Layer 4 of a small transformer language model trained on English Wikipedia (8 layers, counted from 0, width 64).
A neuron's activation on a vector x is squared ReLU(weights . x), where the dot is the dot product.

Input weights of the MLP neurons that the questions are about. A number n stands for n times 0.0069.
n1: 24 26 -19 -12 -3 43 6 43 7 -5 -4 -12 6 4 23 23 0 -26 3 -3 19 26 -28 0 -21 -52 28 -12 -37 21 10 39 -28 -3 -16 4 -8 -12 -10 18 -12 -19 -26 -28 17 -18 -36 -1 -1 2 28 -26 27 26 -21 15 0 -3 -9 6 31 -12 13 28
n12: -33 2 12 11 -38 7 -29 16 0 22 30 -31 45 -38 -11 -41 45 54 -20 14 15 -30 1 -28 38 -45 -7 66 30 -17 -17 32 0 -54 0 46 15 -38 53 3 -35 -35 20 21 33 8 23 -50 20 -20 21 -19 -43 11 -5 31 -6 7 -7 -52 -3 18 14 -15
n19: -1 -13 23 22 14 -59 15 29 7 11 -10 6 0 4 0 -9 -14 -30 -46 -37 -16 -5 28 1 5 -34 3 16 -9 -27 -13 -17 6 4 14 14 41 11 -8 26 15 40 11 -15 -23 -6 10 -5 9 9 3 36 -2 3 -9 7 -43 6 0 -4 17 45 -16 -21
n23: 2 -10 27 15 -6 45 25 15 -3 -4 3 2 -10 -2 -12 22 14 -15 21 46 21 11 6 3 -3 -10 -11 -45 -7 -17 -44 7 -55 8 13 7 -20 46 -6 11 7 17 -8 7 -21 36 -4 1 -5 -15 22 -8 3 -17 -6 1 -13 38 -8 7 2 -16 -39 -35
n25: 26 -1 30 15 41 0 3 -16 11 11 -33 -14 14 5 50 36 4 -13 12 44 -6 -22 -57 -21 3 -11 -34 28 -12 -18 -22 -14 -14 38 -2 -17 -4 -32 -13 8 -3 16 6 -36 -35 -42 8 -18 -11 -16 -12 47 -1 7 32 -4 28 -17 9 35 9 -6 -17 12
n30: -30 31 6 1 17 29 -29 -38 30 11 3 -18 -4 5 -11 5 18 -7 30 -24 2 13 -39 -44 17 35 -2 -12 32 15 41 42 -55 11 -21 1 -1 -23 35 45 -16 6 23 -12 5 -6 -21 11 -32 14 29 13 -23 -20 17 10 17 -50 -31 -18 11 53 -30 -3
n41: -27 16 -45 -67 -16 15 38 -12 -19 -15 34 22 41 -22 21 30 44 -1 -22 61 11 39 -28 5 18 -37 14 -26 2 -58 -21 -17 -14 -1 -6 7 13 29 54 -4 55 -60 14 -4 -32 -11 4 2 -16 -22 8 19 -8 30 5 2 -6 -18 -15 -9 -56 30 60 -26
n42: 9 8 11 9 -48 15 38 17 6 -3 5 -35 0 2 -18 54 8 66 -8 25 38 2 -8 -19 -39 -3 -11 -5 -39 -15 -53 9 -9 24 -24 1 -36 4 22 2 18 28 -16 46 -26 17 6 17 -45 -11 40 13 4 6 -55 24 -42 8 -15 0 13 -12 1 -44
n66: -30 2 7 37 -16 12 -20 13 25 -9 10 -60 39 -7 -12 -10 15 4 51 -24 0 1 18 2 6 -21 36 19 6 21 11 -28 -8 -56 14 14 -32 23 11 29 2 -7 4 -57 52 -8 -20 -11 38 -41 7 -20 -47 -8 25 14 -24 -37 16 7 5 -11 28 7
n71: 0 -12 -5 -5 -31 22 -18 25 9 14 21 14 -13 -11 -17 -6 4 10 31 -3 -7 -15 0 -13 -38 -15 -25 -26 0 29 -52 -14 12 14 -32 22 -21 10 -16 -2 42 34 5 52 -41 -39 13 47 -26 -8 -8 39 -31 3 8 -4 -16 -12 26 38 -10 29 -22 10
n74: -29 11 -35 16 17 -4 13 -40 -7 4 8 2 11 11 9 -15 13 2 7 -13 -30 -49 -12 -32 28 8 -17 -7 11 4 -47 9 -3 -23 29 20 38 10 -27 -22 3 -8 3 21 0 61 34 4 16 -14 -7 13 -13 7 -11 -30 -4 26 10 -9 13 1 -8 5
n84: -40 -22 -19 -42 -3 -35 39 3 35 26 22 -49 16 38 4 14 35 -6 37 50 -41 12 20 15 -8 -14 -45 20 33 -27 -6 9 -5 36 -8 34 -21 -11 -1 7 34 17 -5 -17 21 -10 -16 -4 -18 -31 7 27 12 24 -2 3 -12 -11 -24 44 -8 -7 27 -44
n94: 5 -6 -4 -24 14 47 18 -4 11 -5 -19 23 45 -9 -10 0 9 46 -2 -17 -41 -4 -32 10 -14 -35 -25 -34 -37 40 -15 -12 12 25 28 -1 30 0 3 -39 7 -34 -19 -15 23 7 23 18 -46 -5 43 -16 -1 -9 1 -10 5 52 -20 -22 -12 37 34 3
n101: -20 -13 5 13 6 -6 -15 -3 6 -24 -43 -14 15 14 5 30 38 22 -8 28 28 -23 15 30 -15 -49 50 -9 7 12 -1 30 -15 15 -12 -28 2 8 26 -14 28 25 19 -7 -46 17 -19 -7 -4 -15 16 -26 -17 17 -18 -2 23 16 0 -3 2 -36 -21 -33
n109: -34 -14 3 2 -12 21 -7 5 -18 12 -4 34 -3 11 -3 -17 -7 15 -35 -33 -24 -49 32 -2 15 28 -25 -2 5 35 13 -1 24 7 25 -19 6 19 -44 -36 -16 8 -28 30 -1 18 -20 18 -44 28 20 -16 -31 -28 -2 21 9 2 4 -7 -17 -1 35 11
n116: 4 31 -7 5 34 3 -10 -13 -26 -1 -17 -8 -1 -5 4 10 -5 6 -7 -16 8 -51 30 0 -9 -7 23 -5 -30 40 -23 -6 34 17 -37 -27 -5 -2 -11 -18 16 -6 12 24 -12 -1 -2 0 -20 8 38 -41 16 26 44 28 -18 -24 -17 -19 2 -14 -2 23
n120: -13 -32 -16 26 -37 5 -29 -57 68 -21 24 13 -6 -4 -18 -3 2 7 -56 3 40 -43 9 -5 21 -28 -55 -11 23 27 25 21 -10 -47 47 5 -55 -6 -27 2 27 -35 40 -44 30 -8 -8 -42 -3 -23 11 20 62 35 36 -21 -2 23 11 26 29 -21 9 18
n126: 6 24 26 -6 -36 6 -11 10 -24 10 -12 -7 -7 -24 -19 -30 -9 19 -15 17 19 -28 -1 16 -2 8 -10 1 -39 -57 -33 35 28 16 20 -10 18 43 22 21 31 -10 10 -32 -9 0 13 -27 3 38 37 -34 33 -34 16 9 5 6 -6 -51 -9 -15 -4 -32
n142: 8 8 -34 -19 -15 26 34 4 -4 -4 -37 -13 1 -60 -9 0 -21 -3 42 -34 -33 7 0 28 -1 36 -5 -19 16 5 22 14 -6 -25 -21 -1 -36 38 3 -37 10 -2 6 26 -21 -43 -6 -7 10 36 24 18 -10 21 -25 5 -3 12 15 7 -25 13 10 -6
n178: 2 45 -21 47 4 2 -28 -24 -8 -20 -45 -2 33 -9 14 -14 23 36 -24 24 -3 -21 39 -13 34 25 -1 24 -4 6 19 -10 31 7 2 9 -15 0 12 -7 -17 -31 -15 6 30 3 21 -19 -8 13 -30 -46 -2 -6 -7 21 20 -31 9 16 0 -13 -37 -12
n191: 20 -16 -24 -2 15 14 -11 -13 -12 35 39 -17 29 -21 20 9 6 7 43 -11 3 26 16 -24 31 -18 35 -19 -14 20 -19 -1 -44 16 -3 -7 2 5 -19 9 7 -10 -4 -24 9 58 -12 -52 -2 -2 -10 1 18 29 1 -4 26 3 -29 -47 -33 -16 -2 -33
n193: 8 17 52 -19 -17 15 13 -3 -31 -9 -3 -20 43 37 -32 45 21 19 -6 -42 27 -6 -43 17 -22 12 -20 37 -57 -53 28 -22 -1 18 -11 9 52 19 0 24 0 16 -20 16 -38 28 -7 -14 30 16 28 -24 24 29 -1 -16 -10 -37 -17 16 50 -8 7 -9
n195: 43 -45 26 -28 -5 5 0 -39 -13 16 -33 13 -1 -19 38 -9 -7 -19 -3 -2 16 25 34 49 9 4 1 8 14 -42 -26 1 -45 36 25 8 1 47 -19 7 -21 17 -3 -14 8 -28 -23 31 -19 -38 -16 -17 -15 17 13 -3 12 8 -6 -35 -19 -33 30 23
n198: 17 -46 12 -13 2 12 1 20 6 38 -34 -13 0 -5 57 -8 -2 3 17 -4 40 22 41 -6 17 11 6 -52 -29 -28 -10 -1 -30 43 10 6 -27 -12 1 -34 44 -19 -18 25 -41 -16 -58 -4 9 -3 -23 39 -24 -17 10 -27 0 -17 -13 -26 -1 13 5 38
n205: -34 23 31 -5 42 -2 -2 -19 -23 25 53 5 -4 1 -14 72 0 -12 -31 -27 1 -39 21 -1 5 -50 22 -10 -9 -17 38 10 -15 12 -12 -14 -19 58 -4 -8 41 -43 -28 -25 -13 -25 -30 18 -8 17 -22 -1 -27 49 14 27 -28 -21 1 6 -7 -22 50 -40
n207: -58 11 6 47 -36 -13 6 -29 6 -27 57 15 6 16 7 -5 -17 10 -38 -8 -3 -10 -23 5 25 -29 19 -37 -2 -9 11 1 38 8 18 -29 17 6 -8 7 3 -13 -11 31 20 1 -16 -36 -8 12 -7 3 -8 37 -12 7 -1 35 -7 -15 -6 23 -2 -17
n208: -49 -20 -35 -23 -35 -21 0 15 -5 10 -1 -23 3 -35 14 -17 -16 -4 11 7 19 -20 -18 52 -14 -13 5 63 10 38 19 23 8 12 -13 -12 36 -4 -8 -11 9 -13 -18 33 -16 -15 -47 -8 10 -4 -13 11 15 -18 -6 15 27 -22 12 21 35 -3 14 50
n218: -50 6 -1 2 34 36 26 0 1 4 2 3 40 4 19 13 36 8 -20 16 16 -11 -29 3 -10 -18 -3 -38 -26 22 -25 33 -22 -30 1 -13 6 -8 -42 -9 -4 7 -8 18 -5 61 -28 -10 -43 10 5 -35 -20 -5 8 12 24 2 -9 -5 -40 26 -23 -7
n222: -29 17 -5 -27 14 -9 2 -8 -3 -5 -7 -8 4 -14 29 4 42 -7 -39 50 -43 -10 -13 40 6 3 15 -27 -33 -94 -39 -1 7 34 22 -23 27 9 35 13 31 -8 -9 4 27 3 -45 7 21 -27 28 27 -12 31 -2 -27 -23 22 -8 -7 -23 -15 26 56
n236: 22 21 -34 17 -40 -32 -7 14 39 -6 10 12 23 6 -9 -4 11 -6 19 -16 12 6 -8 10 6 10 -8 28 -12 26 -1 -18 -24 -10 17 6 23 17 4 -21 -43 -5 12 26 -16 37 9 12 -39 10 7 10 2 -26 -27 -6 52 7 -31 15 -4 13 1 10
n241: -58 -8 17 -1 -16 9 -28 -13 7 9 -25 -36 -4 -12 -7 13 -6 0 15 -23 -15 -43 2 -7 2 60 14 -14 -23 28 2 9 26 15 29 41 20 42 -33 28 -11 11 -20 35 -2 -10 -5 5 17 19 18 -14 -62 -16 -6 -7 16 21 35 12 -1 10 7 -9
n245: 9 26 -16 -20 6 39 1 -23 19 -14 -6 -31 -3 21 -1 6 24 1 -7 24 14 -18 17 -31 -27 40 -6 -16 -57 42 -30 12 -10 -15 -26 32 -8 -17 3 -21 35 33 -27 -7 29 16 -11 61 25 -10 27 -18 -15 -18 17 -24 23 -11 -29 -12 -5 -31 2 13

Each question shows a token from some text and the vector x that enters the MLP there. A number n stands for n times 0.037.

" v": -6 -8 58 -23 -19 -3 -23 30 -25 -4 -7 -8 0 -11 -28 9 -4 -15 -10 3 -27 51 -42 16 4 22 9 -21 -22 -17 18 -33 41 -16 -6 12 30 -21 29 -5 4 -8 39 -29 -12 29 52 28 -1 -27 -29 -20 20 19 -18 19 -4 -15 17 -22 27 -21 20 5
Which of these neurons fires most? n193

"In the": -14 -2 -4 16 -58 -45 14 34 -9 8 8 -22 -37 26 -17 14 -14 -13 15 8 -43 42 -16 35 7 -10 -26 -31 2 16 5 -7 10 5 13 17 5 -28 21 -6 -30 32 9 12 13 43 -8 10 -22 2 -65 23 18 -15 -7 -13 -21 20 7 -19 11 -4 33 5
Which of these neurons fires most? n84

"s": -1 11 -16 6 6 24 19 14 -21 -1 -5 -17 0 -5 15 24 -25 -1 -24 27 -40 16 -6 19 -9 13 9 -39 -1 24 10 -9 32 -5 -36 1 6 2 -14 6 -41 -52 27 -18 9 69 4 13 -10 17 -32 -28 -8 -23 12 4 20 17 6 -19 23 -38 12 -7
The two highest activations, in order: n218, n178

"ef": 12 -23 29 33 21 26 14 24 12 -6 -13 -9 -42 -19 13 21 -42 -12 18 18 15 15 -12 46 15 13 -32 -47 9 -15 -10 -26 21 -16 -10 4 24 0 -22 -33 -29 -26 18 -2 -19 26 18 19 -10 -5 -17 -26 -26 -2 14 -7 18 12 18 -13 26 -49 -3 32
Which of these neurons fires most? n195

" seasons": 20 -6 -9 8 0 17 -2 12 -21 8 30 11 -38 -12 4 0 -39 -22 -1 9 -20 39 -17 14 -10 -8 42 -20 -2 19 -6 -35 8 16 -7 -14 -3 -47 -1 -21 7 -34 -1 39 31 44 22 12 4 2 -45 -16 5 -33 22 7 -4 0 18 -53 26 -24 2 39
Which neuron fires most, and how strongly? n191, at about 1.2

" season": -20 19 -18 8 6 8 -22 12 -24 4 10 -11 -17 1 14 7 -17 -10 -7 22 -7 13 3 14 -24 -12 35 -56 2 41 9 -38 27 6 -4 -5 6 -36 4 -14 0 -44 20 32 32 48 4 16 2 5 -21 -9 -15 -24 5 17 10 14 13 -63 27 -40 -7 22
Which of these neurons fires most? n116

" defeated": -6 -2 2 -17 -10 -18 -5 3 -26 -55 6 -2 -24 5 6 16 5 -11 -13 -8 12 49 -8 -5 -16 -19 26 -48 -7 14 -1 -21 32 -9 24 9 -4 5 49 -10 -19 -29 27 1 21 43 18 11 -11 12 -51 3 28 -37 -7 -14 11 10 13 -29 16 -20 8 46
The three highest activations, in order: n41, n236, n207

"mi": -15 22 22 12 8 28 -14 9 3 -4 8 -4 -43 -5 -6 15 -36 -10 3 32 6 19 -7 43 -20 8 -10 -46 -8 17 -17 23 35 -2 -23 8 10 -55 -7 -12 -23 -7 42 -9 25 44 10 12 -24 27 -35 -48 18 -1 -1 -44 4 8 15 12 8 -19 -3 -13
Which of these neurons fires most? n218

" February ": -12 16 38 10 -11 30 -23 21 -16 -24 -9 29 -18 10 13 3 -36 8 -8 14 -7 26 24 1 -7 -33 -2 -12 4 13 13 -7 28 42 -21 -16 10 -60 10 -41 -8 4 20 -35 -17 36 4 19 -10 21 -40 22 -23 14 -9 1 -23 -14 4 -34 23 -17 28 28
Which of these neurons fires most? n198

" h": -11 8 34 2 -45 -9 -29 36 -8 -8 -3 -3 -34 -22 -36 -6 2 -28 -5 25 -15 36 13 41 -6 34 32 8 30 -20 -21 10 18 -8 -26 11 18 -17 37 -16 9 -15 19 -48 6 14 42 23 16 -4 -34 9 8 -42 4 20 -1 -5 8 -33 22 -29 -9 3
The two highest activations, in order: n126, n12

" in P": -22 16 40 13 -46 4 -22 8 -4 -16 -3 -27 -22 0 -4 -6 -43 -11 -22 0 -24 44 7 29 15 25 -23 -28 4 -16 12 16 20 -12 -2 -3 40 -12 16 -36 -10 -7 49 6 -9 30 17 22 2 35 -29 13 21 -14 -5 -20 -16 10 18 -7 39 -51 -3 -1
The two highest activations, in order: n126, n207

" play": -19 9 -7 -5 -9 -3 -31 12 -10 11 35 1 -70 10 4 -4 -30 -13 -11 -4 -35 16 8 41 -21 7 12 -33 11 18 0 -7 29 -3 -10 15 2 -23 22 -40 -20 -18 11 30 21 37 22 36 -12 -8 -57 -20 -7 -20 23 -10 34 -6 29 -20 8 -9 23 21
The two highest activations, in order: n109, n208

" an": -24 -2 22 -4 -32 -61 -6 35 21 -31 24 -23 -28 1 2 3 -3 -36 10 23 -14 24 -18 48 -2 -7 -14 6 42 13 -2 -35 7 6 -3 33 7 -8 23 -16 -23 -14 18 -22 18 41 8 13 -11 -21 -56 12 20 -19 5 -2 36 -1 -11 -20 21 -2 21 -11
Which of these neurons fires most? n84

"==A": 8 -11 -9 20 -32 -17 11 16 12 -4 32 -10 -75 31 -12 34 -20 1 -15 36 -11 50 -34 2 6 18 -3 0 -6 10 -4 3 -23 -28 21 23 21 -33 18 -22 -5 1 17 -4 -21 23 -18 40 11 -6 -56 15 -5 -27 -27 2 -27 0 15 -42 26 8 7 1
Which of these neurons fires most? n42

"old": -29 -7 6 9 -29 -1 -14 -4 -10 14 9 -8 -64 6 11 13 -15 -25 -44 15 -34 5 -30 19 26 33 28 -38 -1 19 18 -8 54 26 -22 7 -3 -31 5 -16 -30 -15 -6 16 -1 60 10 -7 2 10 -54 -17 -9 12 1 8 19 7 24 -18 17 -4 23 11
Which of these neurons fires most? n207

"L": -8 -7 31 17 -48 -6 8 25 9 7 -30 -14 -67 14 -14 31 -37 -18 -6 2 -13 48 -27 -1 -24 40 -16 12 -1 13 -12 2 7 3 -14 22 -3 -34 5 -13 -23 -2 12 2 -16 32 46 27 3 -9 -27 14 31 20 -35 15 -36 8 19 -31 29 -9 -11 9
Which of these neurons fires most? n42

" were": -8 -7 -4 -5 -32 -37 -13 30 -5 3 26 -10 -11 1 -16 0 14 1 13 14 -11 44 -1 14 -7 -22 5 -7 24 35 15 -34 -1 -12 -26 -7 -6 -16 30 -13 -24 -59 23 2 16 49 30 13 13 -30 -72 21 14 -32 -12 -9 9 8 22 -17 28 -3 20 -6
Which of these neurons fires most? n236

" Br": -19 1 36 7 -25 46 -7 8 -4 -6 -7 18 -30 -22 -22 -3 -42 -1 -7 14 -36 63 11 13 -19 8 -13 4 26 4 14 9 36 7 -5 5 17 -33 18 -2 -33 -25 16 -19 -7 30 38 29 8 -28 -37 -6 24 24 -14 -20 -16 -8 -5 -10 34 -53 0 -2
Which of these neurons fires most? n195

"av": 7 -17 44 -2 23 26 23 33 -15 -8 5 -7 -57 -4 0 8 -38 -36 0 -6 -5 12 -15 20 22 50 14 -35 4 -19 30 9 47 4 -38 -5 6 -18 18 -30 18 -46 -2 12 2 -8 17 10 -19 22 -4 -6 10 8 -14 -12 25 2 9 -26 14 -49 -30 16
The three highest activations, in order: n142, n198, n126

" record": -13 6 11 -8 -6 2 -20 -5 -44 24 29 6 -37 -4 -8 16 -14 -21 -4 20 -1 3 -4 16 -10 -7 53 -41 -16 -25 2 -16 12 15 -7 22 25 -50 7 -15 7 -41 17 1 17 51 36 16 4 -21 -60 -1 -8 -1 -2 26 -4 6 21 -28 4 -26 30 26
The two highest activations, in order: n222, n41

" player": -22 22 -2 -3 15 4 -23 17 -25 -28 21 -7 -58 -12 0 2 1 -26 -16 12 -2 19 -20 0 -12 19 46 -53 11 34 -1 -28 23 -5 -1 -6 4 -26 32 -24 6 -45 12 16 24 41 27 24 -4 1 -41 -16 23 -22 3 -10 15 5 33 -35 18 -19 13 19
The three highest activations, in order: n245, n116, n207

" Van": -21 32 38 15 -15 12 11 17 -30 -5 -11 1 -35 -4 26 0 -24 18 8 8 -28 28 -28 -5 -16 -1 4 -47 24 25 17 36 26 -11 -5 18 2 -21 13 -6 -43 -17 20 -30 14 42 14 33 -12 -14 -54 -22 21 31 -5 -5 3 -12 13 -10 14 -48 -6 -10
Which of these neurons fires most? n1

"976": -11 25 14 4 23 2 3 -17 -11 -19 25 -17 -34 -5 -33 16 4 -20 -8 -8 -2 31 -13 9 8 -19 26 -21 12 -6 -21 -19 39 15 -35 -21 2 -58 -17 -17 25 -33 2 27 21 52 25 27 -6 38 -25 -20 20 -19 14 5 9 23 8 -57 5 -7 25 11
The three highest activations, in order: n116, n207, n94

"a": -17 31 20 22 10 8 21 16 -31 -24 -23 -39 -28 1 1 31 -10 8 6 38 6 -8 -9 14 14 25 -4 -48 -9 22 -4 22 17 -17 -19 -3 17 -7 6 -13 -7 -21 33 0 10 46 17 8 -9 2 -70 -28 -2 17 13 4 -1 1 -5 -12 18 -50 -2 -20
The two highest activations, in order: n178, n218

".": -8 11 12 -19 7 -40 10 50 -24 3 -14 10 -43 30 15 19 -4 -9 -5 -17 2 20 6 26 8 -16 -20 -5 2 9 15 -15 11 35 -16 -19 1 -53 25 -10 23 -51 -6 10 12 38 4 22 -2 5 -32 15 -20 -25 -14 -44 -40 28 14 -4 12 34 -28 9
The three highest activations, in order: n198, n19, n222

" loss": -10 -6 13 -3 -32 6 -7 26 -15 -9 22 -5 -64 19 -14 1 -12 -22 -2 15 -27 24 -13 4 -13 28 2 -51 -14 27 9 -29 10 -13 -17 -9 2 13 18 -24 -27 -28 -6 37 -4 32 44 26 -9 -6 -49 3 -10 -21 0 -9 25 0 15 -23 31 -5 61 34
The two highest activations, in order: n109, n236

"an,": -22 14 10 3 21 -18 8 39 -12 -12 3 -22 -17 -4 13 10 9 -8 -18 -19 -11 6 19 18 8 -32 -2 -42 27 28 -4 -36 19 -6 -24 -11 22 -28 15 -20 35 -27 33 21 31 30 15 -8 -7 27 -84 25 22 -9 -16 -11 2 22 29 -24 16 -12 -36 -5
Which neuron fires most, and how strongly? n207, at about 2.2

" disp": 13 -15 39 -12 -37 12 -35 43 17 26 -7 -17 -37 -16 -31 9 -6 -7 31 11 -24 47 -27 43 26 13 -28 -13 33 -19 9 -18 3 13 -27 25 17 -38 9 -31 -1 -22 37 -1 -2 21 12 9 -2 5 -34 -8 -17 -19 11 -46 15 -11 16 -12 29 -18 25 1
Which of these neurons fires most? n198

" car": 20 9 17 -16 1 15 -16 22 -5 -26 32 -19 -45 -34 19 19 -28 -14 -8 -2 -24 45 -9 11 -8 40 -14 -49 40 34 -5 23 30 -18 -9 24 9 -3 2 -19 -54 -36 14 35 -11 10 30 8 2 11 -16 11 2 -9 -11 -10 9 -23 3 -22 26 -41 -17 30
Which of these neurons fires most? n142

"a.": -6 19 21 -23 5 -30 16 65 -32 -7 -4 -23 -27 49 11 25 8 -15 -5 -12 6 15 16 12 19 -5 -37 -26 7 22 -3 -6 11 29 -22 -12 25 -20 12 -15 41 -45 21 31 2 19 -8 30 -10 3 -32 21 -4 -20 -22 -38 -34 25 -4 -7 -5 -5 -46 9
Which of these neurons fires most? n198

" em": 20 -22 38 0 -5 17 -17 20 -9 -3 -19 -14 -28 -9 -10 21 -17 -37 42 23 -23 26 -48 5 15 23 20 2 25 0 18 -7 10 -17 -17 22 -8 -16 16 -9 -26 -51 30 -18 -23 24 50 30 -24 -18 -25 22 4 -27 -24 -10 19 -37 6 -10 30 -2 13 18
Which of these neurons fires most? n30

" L": -11 8 43 18 -19 21 -18 16 -6 -29 -9 -15 -16 -14 -4 -2 -25 -6 -13 18 -12 16 -14 24 2 43 -8 1 -12 22 10 26 18 7 2 -9 -3 -39 1 -3 -6 -46 41 -2 -12 53 31 13 -3 -3 -20 -9 28 1 -19 -28 -1 23 3 -30 39 -57 -19 -2
The two highest activations, in order: n126, n120

"e": -9 -16 36 15 -15 15 5 22 25 5 -35 2 -48 -14 5 18 -14 2 21 53 -34 44 -31 12 20 48 -46 -2 -4 26 -3 -31 33 -7 -17 31 20 -33 21 -25 -21 -12 19 -14 -6 14 3 23 -5 -17 -48 -4 -1 -11 10 -19 -4 -14 -13 -31 15 -22 16 13
The three highest activations, in order: n25, n245, n198

" B": 17 23 28 11 -27 -7 -13 38 -2 -21 -6 -16 -28 1 -29 28 -8 3 14 5 -39 35 7 -9 -11 26 11 10 -11 -7 10 -12 -21 21 -5 15 2 -38 16 -27 -4 -36 39 14 -17 27 31 22 -4 -13 -36 10 36 10 -9 -45 -33 23 -7 -11 40 -49 3 4
Which of these neurons fires most? n42

"ath": -54 9 21 -10 12 9 -11 41 -31 0 0 -13 -52 12 3 17 3 -15 -13 30 -5 3 0 4 25 18 30 -40 18 6 -16 14 8 29 -17 -13 11 -21 18 -26 -15 -41 12 9 21 50 17 7 10 18 -30 -19 19 -6 7 37 -18 0 -7 -29 -2 -41 25 -24
The three highest activations, in order: n205, n116, n126

"Follow": -16 -21 -4 13 -44 3 -7 24 18 -13 -10 -19 -55 31 -18 28 -28 4 11 12 1 36 0 16 6 -23 7 -50 25 -18 5 6 7 -1 7 -1 32 -40 30 -28 14 -3 3 18 6 39 7 26 -13 -1 -57 32 9 -26 -15 -38 -19 -7 6 -1 0 -2 46 12
Which neuron fires most, and how strongly? n198, at about 3.4

"ny": -26 31 0 11 15 34 16 18 -41 -10 2 -34 -28 -4 3 21 -9 -2 7 8 4 3 -24 2 -16 11 -3 -60 19 25 -3 33 30 13 -4 6 -12 -17 -3 -11 -25 -43 2 -12 9 37 16 33 7 6 -58 -12 19 26 13 0 13 12 18 -30 22 -45 -26 -13
Which of these neurons fires most? n218

"ane": -6 -4 14 -30 22 19 3 15 -31 -26 -6 -36 2 4 19 13 -15 -44 -2 17 -11 21 6 31 -20 38 1 -59 6 30 16 26 -6 -8 -25 -1 -27 10 39 -25 -20 -48 14 8 20 40 -6 9 -29 23 10 -2 26 15 3 -2 -3 16 14 -23 -3 -30 -14 -2
Which of these neurons fires most? n142

" T": -21 24 40 22 -19 -12 3 13 -2 -12 -11 7 -29 -15 10 26 -32 -5 7 5 -41 22 14 27 12 26 -19 6 -24 -19 -2 -5 24 0 5 6 8 -21 8 -30 -31 -19 31 -19 -22 48 29 14 -8 -7 -34 -15 40 10 -13 -27 12 9 12 -14 43 -56 -1 3
Which neuron fires most, and how strongly? n193, at about 1.1

" l": -3 5 36 11 -16 5 -29 44 6 -23 -16 -1 -52 -22 -16 2 -26 -27 1 -7 -33 18 -10 37 15 27 -11 18 9 18 4 17 36 7 -33 1 -17 -22 14 -16 -48 -37 33 0 -20 24 49 24 -4 -21 -29 4 24 -11 -3 -20 13 2 19 8 24 -42 6 28
Which neuron fires most, and how strongly? n208, at about 1.2